Layer 9 of a small transformer language model trained on English Wikipedia (17 layers, counted from 0, width 96).
Take only the direct path to the model's output, skipping the later layers: a vector added to the residual stream pushes a token's score in proportion to its dot product with that token's output vector.

Output vectors of the tokens that the questions are about. A number n stands for n times 0.017.
"tch": -24 4 -8 -34 -16 -42 -10 -2 -8 -10 -35 79 5 5 11 -36 -20 -6 26 -15 23 0 -19 41 38 -24 11 1 20 12 1 42 -7 -8 -27 3 60 15 -6 4 -18 77 -36 21 38 19 7 -25 21 -41 51 -16 6 9 37 -18 -24 -36 27 -21 17 13 -28 4 -16 23 29 36 -76 14 -9 28 -40 -14 -13 -40 -29 1 -33 14 -27 6 -23 -43 -17 10 11 11 13 -16 26 8 12 3 -2 26
" ": 4 -23 -34 32 16 10 10 -1 -30 16 35 -11 2 -1 -11 34 -7 -4 17 29 -23 -23 10 -2 -13 3 -2 24 -6 5 2 -18 28 4 28 -11 -22 12 23 -29 -41 -16 16 -10 -33 16 -12 8 11 1 -14 7 -5 24 -28 16 14 -7 -3 13 14 -19 49 4 -19 12 -4 -12 9 -15 5 34 -1 -12 0 -18 7 4 -34 -7 24 -4 4 11 24 -15 24 -33 -17 0 -23 9 -24 13 -15 -8
"our": 30 39 47 -17 -5 -36 35 4 31 -22 15 -2 -21 14 14 -59 -16 -48 36 -36 -13 26 46 -4 23 38 -21 -33 -2 22 8 46 6 21 19 5 -13 10 -24 -3 59 -6 -39 -20 -3 -36 16 -28 -29 13 33 2 13 -48 -32 -38 14 2 -47 -37 -33 -28 8 -1 94 -3 -36 -24 -12 58 -18 14 29 0 -17 35 12 22 -28 4 -6 6 10 -21 -39 15 -52 -4 26 36 18 6 21 -32 -23 13
"»": 29 82 -9 -24 -27 10 -7 -5 13 -13 29 33 5 -10 12 -34 9 -4 -42 -25 -1 -12 -70 25 -5 -31 19 -4 51 24 -27 3 0 52 -41 16 8 26 -5 6 29 24 -4 -19 17 4 -7 -7 15 -13 -5 -26 16 -47 -4 5 -59 10 9 -5 -35 -4 -19 -22 38 5 5 -10 -15 -37 3 25 12 25 -13 47 15 8 9 19 -3 -26 -51 14 6 7 -28 24 -23 -4 38 -20 -20 62 -16 -11
"lic": 13 -3 -62 12 -7 16 -21 -13 18 23 29 1 14 23 18 -52 -9 -7 -29 15 38 16 -4 54 -2 46 39 17 25 -4 -22 -15 -4 -22 -59 15 7 4 -44 17 -2 17 -52 -39 2 -23 -3 -59 4 21 24 -11 9 33 6 -40 -25 -18 16 -69 -16 23 -10 18 47 48 11 -10 -17 25 8 -8 -7 17 -12 15 30 13 9 -39 -51 -30 27 -1 -4 13 35 -41 6 10 13 -19 11 -15 31 -3
"After": -1 49 35 4 -18 11 25 14 6 -45 -32 -4 4 2 34 -41 41 16 17 -22 39 -26 -30 -9 6 -6 8 -52 11 4 51 29 -25 8 3 49 6 2 -6 5 -19 51 -41 21 27 -59 14 -37 15 -39 -15 -12 7 -26 46 1 9 -8 -15 42 -21 -25 1 -1 18 -39 5 16 -64 29 -38 18 -39 -6 4 41 14 -23 -22 10 -4 -68 4 -12 26 49 0 9 1 -4 -29 -25 -14 17 37 14
"er": 8 11 -13 -51 5 23 38 31 15 23 -7 -15 -21 -3 12 -21 -6 3 -6 3 34 -20 -12 15 -5 13 17 -16 -18 -19 -3 -36 -21 14 -18 -50 -13 37 10 41 10 11 17 -38 34 5 -17 20 -28 -2 14 17 -12 27 -8 8 -20 -17 -81 17 1 30 31 -34 22 1 -44 23 5 -4 -18 -38 28 -16 -38 5 -5 6 -8 4 11 46 25 23 -2 14 -12 -49 8 -9 -27 56 42 -8 -15 10
"one": -10 40 -49 18 -5 -27 -12 11 14 32 -23 -39 -31 44 -7 -33 7 -48 10 -22 -16 27 -43 -44 -7 57 -14 8 15 -24 -27 -3 -10 21 20 16 -37 -35 26 38 24 9 -9 47 1 13 61 31 0 -51 39 0 -2 -21 -3 -31 -25 2 -38 -22 19 -27 -32 42 20 -3 16 0 -58 -20 -56 15 -7 41 -14 20 -15 49 16 58 -19 -14 -2 -21 -31 -5 16 29 15 -25 48 12 14 17 39 4
"et": 30 -20 21 -20 -2 -35 35 -3 24 21 3 2 2 2 2 -53 -17 10 -37 19 16 7 -7 0 -13 17 -32 47 -33 -2 17 28 -23 -18 -18 -4 14 -18 46 14 -5 19 9 -24 -13 -15 31 -25 -17 26 15 9 10 7 -24 -18 -19 -37 -28 2 50 -9 -57 -3 24 7 -31 8 -54 63 -19 -4 -8 13 -8 -1 25 54 1 -2 -48 6 -30 0 52 -12 36 -38 -3 40 15 18 23 -7 -14 -11
" brother": 50 16 -6 -12 -7 15 6 -24 9 -12 -43 13 13 34 13 -18 33 -3 6 18 -18 -45 -41 -19 12 -15 19 -46 -22 29 2 2 29 41 -4 3 21 -18 3 -3 8 11 -54 -1 51 -12 22 -4 11 -9 70 -40 -26 -36 6 -35 -51 -15 -23 -14 -9 -45 -31 -53 20 -14 7 34 -32 -38 15 21 -27 -2 27 40 30 -50 16 26 37 -13 13 4 19 40 -1 5 10 -27 26 21 18 10 10 1
" An": 5 2 0 6 0 14 -6 9 19 22 15 7 6 -33 33 8 11 -17 12 5 -26 -3 13 -26 -14 7 -16 -3 -4 0 4 10 -13 10 12 -7 -1 4 24 0 -10 7 13 -9 -6 20 0 -35 2 -16 -9 -16 22 -11 -1 -20 -3 -2 16 -24 4 39 -2 14 24 -6 -9 -17 -44 -11 15 -13 9 12 14 30 20 -47 -37 19 7 -4 8 -20 9 11 -36 4 -5 37 -5 -9 2 -19 -9 8
"y": -17 11 56 8 10 -23 38 -31 8 -1 3 7 -4 -11 -3 -23 -19 21 -27 5 -6 2 8 8 -18 37 -23 -14 -2 6 7 28 21 30 26 14 1 46 14 -13 -24 30 21 -5 25 -2 -17 22 -25 4 -7 23 -67 47 -4 -3 7 23 2 -26 -16 5 -26 -4 -6 1 -9 11 -36 -31 -16 -31 -21 -23 -8 -66 -15 -1 -33 0 50 32 5 35 -4 -8 21 -24 51 -19 -9 34 -7 -19 -21 7
" million": 3 13 -1 26 -10 -23 4 -16 45 13 8 29 -7 26 26 -29 -2 -23 13 -19 -36 -4 5 -5 -2 -13 16 -53 22 33 39 -6 -38 19 -30 45 20 4 6 -20 47 -19 -9 8 -8 -23 31 19 -19 -48 42 -53 -36 -23 18 3 0 16 31 20 -47 4 -30 -44 7 10 32 67 -3 -45 -17 -19 5 6 39 24 35 -25 34 -1 -17 -56 6 -18 -6 13 -31 -19 19 -50 23 -8 -12 20 9 18
"go": -9 6 -44 12 -5 12 -2 21 -14 16 -68 46 6 10 -11 -40 10 7 -11 -17 -12 36 0 26 -15 -10 -33 -29 5 4 20 -36 -10 -2 -7 30 11 -3 -38 46 34 7 47 15 -8 25 -6 39 11 -27 20 10 10 -6 26 -17 -9 36 -25 2 0 12 -35 18 7 -16 15 32 -5 -7 -13 -36 3 -27 49 -4 36 11 0 -10 -30 -6 -35 -33 -19 14 -56 -47 7 13 51 22 43 -31 10 -25
"son": 23 18 -29 -57 -5 9 31 -2 -19 1 -45 4 53 53 -20 -35 26 -11 38 19 -24 5 -13 -1 50 11 -2 -35 15 -37 -3 -25 -6 42 -21 39 15 24 14 12 35 0 -55 42 36 1 4 6 -28 0 11 -15 -8 -40 23 -60 -72 -8 -46 -14 10 -21 -8 -7 0 7 -54 25 18 23 59 -14 0 -4 -14 -36 49 15 24 4 -24 -19 -18 20 -11 30 36 27 -11 -26 -10 8 3 31 -34 -2
" Stadium": 20 -4 2 -29 -9 3 -10 -46 -5 -33 -42 -16 -8 15 -18 -17 -5 -18 20 -14 49 18 17 35 10 -9 13 -31 16 33 -3 -2 -14 -14 -16 71 39 -37 17 10 25 38 -44 29 38 -31 25 -5 -3 -43 -19 -18 21 -17 17 -53 -43 16 -26 -13 -43 -10 -28 -9 33 33 36 47 4 -13 -18 9 -33 19 19 10 -30 35 45 28 9 29 -8 -45 -41 39 -45 46 24 -17 -10 -29 -25 44 -3 17
"-": 4 2 17 15 9 19 0 16 15 8 15 -40 6 9 13 9 -21 -11 8 22 -39 11 -15 -16 17 -6 37 33 -53 8 23 2 1 -39 12 8 -16 28 3 5 -33 8 23 -5 -9 7 -1 45 18 33 -6 8 -23 -10 -14 5 -3 5 1 12 30 -45 13 8 -3 -39 -21 -21 -9 17 35 13 19 -24 -1 -54 -7 -23 -24 -31 0 34 -7 11 6 -13 1 -29 -4 26 22 -3 -34 -15 4 -12
"present": -18 23 -28 0 -21 -45 41 -82 1 -13 -23 53 -7 5 38 -15 21 -3 -33 -27 43 -7 -9 12 47 4 -11 6 66 -8 33 -2 15 23 -23 -5 -17 58 -43 7 -34 28 -62 0 31 -15 -30 -57 -9 -10 9 -13 -2 -36 -1 0 -27 22 -9 6 10 14 -11 -33 81 11 -24 33 -13 32 -15 15 -27 7 18 -20 9 -33 72 -17 -48 -16 -12 -33 -49 -22 6 -15 21 42 43 47 22 -2 53 13

Each question shows what one neuron of this layer's MLP adds at an activation of 1. A number n stands for n times 0.015.

n57: 0 7 3 10 0 -24 9 10 7 5 -5 10 16 9 -10 -23 2 7 25 -2 -42 25 10 -19 8 -18 -16 0 0 15 -8 4 -13 8 9 -17 -9 -2 -13 -8 19 -4 -3 -7 -6 6 11 2 -4 -20 12 -16 -29 -3 -1 18 6 10 -1 3 -3 12 -3 -14 -2 -6 17 25 -3 -16 -3 11 -14 13 14 16 -10 -17 2 8 7 0 13 17 8 -3 -15 -1 -10 -2 -9 16 -14 3 -8 2
Which two tokens does it push up most, strongest first? " million", " brother"

n320: -16 -20 -3 9 6 -7 20 7 28 -12 12 -3 7 -8 -29 -16 -4 14 10 4 20 -24 6 25 27 -19 1 17 6 -14 31 -20 -8 9 -13 25 14 0 -11 -20 -11 17 -33 -5 10 -15 2 -2 4 1 -15 12 3 -23 -7 51 -40 21 1 -3 -24 -18 15 7 -8 4 19 -10 8 -20 5 12 -11 -6 -5 -15 13 9 28 -11 -8 -38 15 8 -17 -9 -5 10 -4 -16 3 27 -5 31 -11 13
Which of these tokens does it push up most? "present"

n52: 4 -1 1 10 13 16 6 -11 4 8 10 5 2 4 5 14 -14 -8 5 10 -6 -4 10 8 0 -3 -15 15 -16 -37 2 14 14 0 -10 -5 -3 9 0 -14 -17 -5 -12 -8 -10 -1 -3 18 -10 -5 17 -8 -2 4 -8 -6 5 -10 -1 5 1 -4 3 -7 -15 -10 5 9 -4 13 -12 -13 10 11 11 -8 -1 1 10 5 9 5 -1 0 9 -1 -8 0 -8 -11 -14 21 1 -8 -6 -1
Which of these tokens does it push up most? " "

n416: 11 20 5 -2 -24 -3 -15 -4 -7 24 -15 15 11 18 7 -17 -25 14 -5 11 -3 -18 23 18 -36 -23 8 2 11 13 27 9 12 -8 -16 -6 0 4 24 -21 0 9 17 -1 18 -28 -7 0 9 8 -2 -10 -23 11 0 19 -21 -14 17 -4 -1 -16 -5 -12 -14 14 -25 -18 3 -20 17 -19 6 -2 15 4 1 8 35 -5 4 -6 16 6 -9 0 -9 -30 30 -12 -5 18 -10 10 3 -2
Which three tokens does it push up most, strongest first? " million", "y", " brother"

n39: 7 16 -1 6 -5 -12 4 1 -10 10 -5 7 0 0 11 18 -17 19 -5 -14 17 6 16 22 -2 23 -14 -23 21 6 -7 -15 6 9 8 -3 -21 11 -15 11 0 -4 -4 -6 -13 -11 0 -6 -11 -20 5 -8 -6 -2 21 15 -31 7 -8 -12 -22 -11 7 -18 27 0 13 2 19 5 -2 -8 8 3 30 -4 15 1 -19 4 -9 11 12 1 -14 -7 -4 -22 -6 0 11 -10 1 -8 -5 -4
Which of these tokens does it push up most? "present"

n473: 17 10 4 15 0 3 3 4 -19 -14 11 19 6 0 5 6 2 24 14 -21 6 7 -8 20 -9 -24 -14 18 -7 13 -19 5 8 -7 -4 2 -10 4 -32 -1 13 -8 9 -5 0 12 9 18 6 0 -30 0 10 4 4 5 10 -13 -3 20 -8 5 6 -10 13 9 3 -9 -14 0 -21 -15 -6 -19 -1 0 -5 1 -10 1 -4 4 14 -8 1 -8 11 9 -2 -4 -7 -3 9 -12 4 -14
Which of these tokens does it push down most? "son"

n471: 0 10 -9 6 -12 8 8 -9 -26 22 -14 -12 1 -4 -7 7 13 8 -7 -19 -16 -8 0 -16 5 7 -2 -4 -14 0 -6 0 12 -11 -11 5 -16 -14 6 -1 12 13 11 6 12 -24 -6 15 10 22 10 4 8 -8 18 36 0 8 2 6 4 16 5 -9 10 2 8 6 -8 -20 19 9 6 -9 18 4 -14 -33 -23 8 18 3 9 -20 8 12 -5 -8 5 -9 10 -18 -19 -20 -6 2
Which of these tokens does it push down most? "et"

n331: 7 19 -13 -5 1 -2 3 12 -16 15 2 -4 7 20 10 -4 5 15 25 1 4 -25 -1 9 -10 -1 -8 -2 18 1 -6 -4 -15 -13 6 -2 -18 2 -12 1 4 2 21 -6 -12 -5 6 2 13 -10 1 -7 0 0 7 -22 -7 16 14 10 17 9 -2 -13 13 -12 0 2 6 -8 -1 -10 -14 -4 18 -15 9 14 -1 -13 3 -5 23 -5 -5 5 -1 -12 -2 17 -19 -4 -7 -14 7 -14
Which of these tokens does it push up most? "go"

n135: -3 5 -1 -10 -38 9 -2 3 -4 -1 13 -15 -16 2 16 -7 8 -13 -2 17 11 -10 -1 1 -4 6 1 -9 5 -15 10 -17 0 -14 1 -14 -11 8 -6 -6 -1 29 9 17 5 5 -5 3 22 2 7 2 -2 -3 -3 -14 16 8 -4 -10 1 18 4 -18 11 -11 1 24 6 8 10 -4 -4 8 -13 -7 3 -3 -9 -16 5 23 1 7 14 10 -8 0 -5 -8 19 -3 -8 -8 12 9
Which of these tokens does it push up most? "er"

n570: 17 -3 -9 -18 -6 0 13 10 18 5 -8 -24 7 -4 14 -7 14 4 -2 1 -5 16 -1 14 -4 7 25 17 -12 -5 13 1 14 -7 -9 -16 1 -4 -9 -11 28 -33 -16 -15 8 16 -22 6 33 -12 -10 1 3 23 13 -18 1 -8 9 -16 -6 18 15 -20 3 -16 7 -2 -6 12 -18 11 13 7 -11 -8 11 0 7 -6 -25 7 -20 -11 -8 16 -24 -4 -3 -6 0 14 13 -5 20 -3
Which of these tokens does it push up most? "lic"

n355: 7 -13 14 8 -5 5 11 -2 -25 -17 -3 2 7 1 -21 14 25 -2 19 4 2 -9 -5 5 -3 -2 -10 13 -17 6 13 -15 -11 21 12 -7 -10 -14 -13 -7 -28 24 -25 -10 -12 -7 7 7 -2 -4 20 2 -16 8 -14 1 -16 7 -7 5 23 -6 -11 0 -4 -2 -26 6 13 27 11 13 -16 -3 1 0 6 -10 12 -8 5 -11 5 7 15 -3 -20 11 10 -13 13 11 15 21 -5 -10
Which three tokens does it push up most, strongest first? " brother", "son", "present"

n436: 7 17 9 6 0 -12 13 16 -1 -10 -12 15 11 10 -7 -1 -1 5 -1 7 -7 -16 3 -12 -4 9 -9 -11 -14 0 -7 3 -15 5 -6 -12 -2 -15 -5 -8 -8 -19 9 13 -1 -5 -2 5 4 -15 -9 15 14 1 4 -2 18 -2 3 10 24 18 0 6 16 -19 19 2 -8 11 -8 25 -12 -9 -2 -8 1 6 -14 1 -2 -10 -9 2 -2 -1 -12 4 1 10 -8 5 8 -22 -11 4
Which of these tokens does it push down most? "lic"

n47: 19 0 -16 -15 -4 2 3 -9 2 14 -34 -12 13 -2 -1 5 1 9 -4 19 15 -1 -29 -19 -3 0 -14 -10 6 -19 22 0 4 3 -5 -18 10 -19 -7 22 4 0 8 30 -5 -11 4 21 10 7 17 -5 -23 2 5 -5 1 -14 8 -32 -4 -10 4 18 1 -9 -3 28 -18 18 -9 -22 1 -32 -7 5 28 -11 -1 12 33 -24 -8 17 -7 -13 -4 -7 25 8 11 14 -25 7 22 -12
Which of these tokens does it push up most? " brother"

n241: 1 -25 8 -1 4 12 -12 -4 9 4 0 9 14 -7 -8 7 11 16 -14 14 1 -2 -5 -12 -7 -10 23 18 -3 23 8 4 -7 16 -16 2 -7 -2 10 -12 7 -7 -13 0 0 8 -5 5 0 1 1 2 6 -12 -13 8 18 -19 13 3 -11 32 -7 -2 8 -25 -4 -23 0 -3 -17 17 1 8 9 -4 7 0 -5 7 -5 -18 -1 11 5 -15 -1 2 -2 -13 5 3 -6 6 -1 -1
Which of these tokens does it push up most? "»"

n552: -4 3 -2 1 -3 2 -3 5 -13 2 1 4 7 6 -5 6 -6 -6 -1 0 0 1 -10 -18 4 1 -3 4 0 -7 -2 8 -7 -8 6 4 -6 1 -4 -3 0 -8 0 1 0 2 -1 6 2 -9 -5 -1 3 5 -4 8 6 -2 7 5 5 -2 -1 10 5 -1 -4 -8 3 5 2 -3 5 -8 11 5 -8 3 3 3 -2 6 -7 0 3 -10 7 2 8 -5 0 3 5 1 4 -11
Which three tokens does it push up most, strongest first? "one", "-", " "

n14: -18 -8 -36 -14 -13 1 13 9 -2 15 19 24 2 20 -7 -8 13 0 -19 -19 -9 8 16 13 -9 -6 -4 23 -12 -11 -9 -20 31 15 12 -2 -7 -6 18 16 -7 -3 3 17 -6 -27 -15 1 18 -12 1 28 -14 -7 11 36 8 -19 -8 -11 -8 -11 7 -10 14 7 5 22 -30 13 19 -2 11 -13 20 12 -22 -1 17 -19 14 -13 2 -8 9 -27 -6 -14 16 -2 -6 7 -21 10 -15 -3
Which three tokens does it push up most, strongest first? " ", "present", "go"

n139: -6 7 16 4 -29 -22 -3 -6 10 -4 -5 -14 1 -4 -29 -6 26 8 18 -29 26 3 -3 -1 -2 5 5 -28 -11 -1 5 19 -20 -12 13 6 14 -6 -11 -26 -18 11 -4 -15 6 0 13 -8 0 14 3 -18 2 8 -2 19 -6 1 -7 0 -12 7 -4 3 14 2 10 -30 -6 8 -9 7 1 30 -9 -9 9 9 17 6 8 8 -11 9 -6 17 -11 22 2 3 -9 16 11 -3 -2 -3
Which of these tokens does it push down most? " "

n323: -8 16 -21 -7 18 0 -9 7 -5 28 7 -5 -14 25 -11 -1 10 -9 9 0 2 -8 -10 -9 -2 -11 17 4 14 -30 -7 7 -2 -4 14 1 -18 -1 -7 1 18 8 5 -21 -1 -2 21 24 12 17 -7 -12 17 -7 -6 -19 11 19 -12 4 -8 -5 -13 -5 -41 -11 -22 -11 51 -13 -8 -11 4 3 7 -10 -8 -2 -1 -4 10 -3 -2 -9 -5 16 33 1 0 3 5 -9 3 10 11 0
Which of these tokens does it push down most? "tch"

n318: 3 10 4 6 -9 1 8 13 8 -2 3 -5 -13 9 1 0 13 10 3 10 -13 -9 -1 -7 -15 3 4 3 5 4 -10 11 -1 -13 -16 -9 1 -5 -12 -5 -21 9 -30 -5 -1 0 -12 -2 0 1 19 11 0 -4 -22 2 -14 7 9 -2 6 -18 9 -12 -7 -9 2 5 -13 -3 6 -6 15 12 20 -11 0 -17 6 1 8 -7 15 31 9 -9 2 13 1 5 8 5 -9 1 -13 4
Which of these tokens does it push up most? " brother"

n452: 3 -1 7 -3 -6 -11 0 11 24 11 2 0 20 3 -5 -16 4 3 8 -2 12 1 -9 3 -12 -5 -3 5 15 -9 18 14 -15 6 -15 -6 26 4 -13 18 -1 -20 -3 -15 -10 -43 11 17 -3 1 -20 -33 -9 -2 -2 14 1 -2 12 19 -5 -15 -3 12 -5 26 -16 2 2 11 15 -18 -12 4 -15 5 -4 12 -12 8 19 2 20 2 21 4 -28 0 -9 7 -16 -18 5 -11 -12 -2
Which of these tokens does it push up most? "After"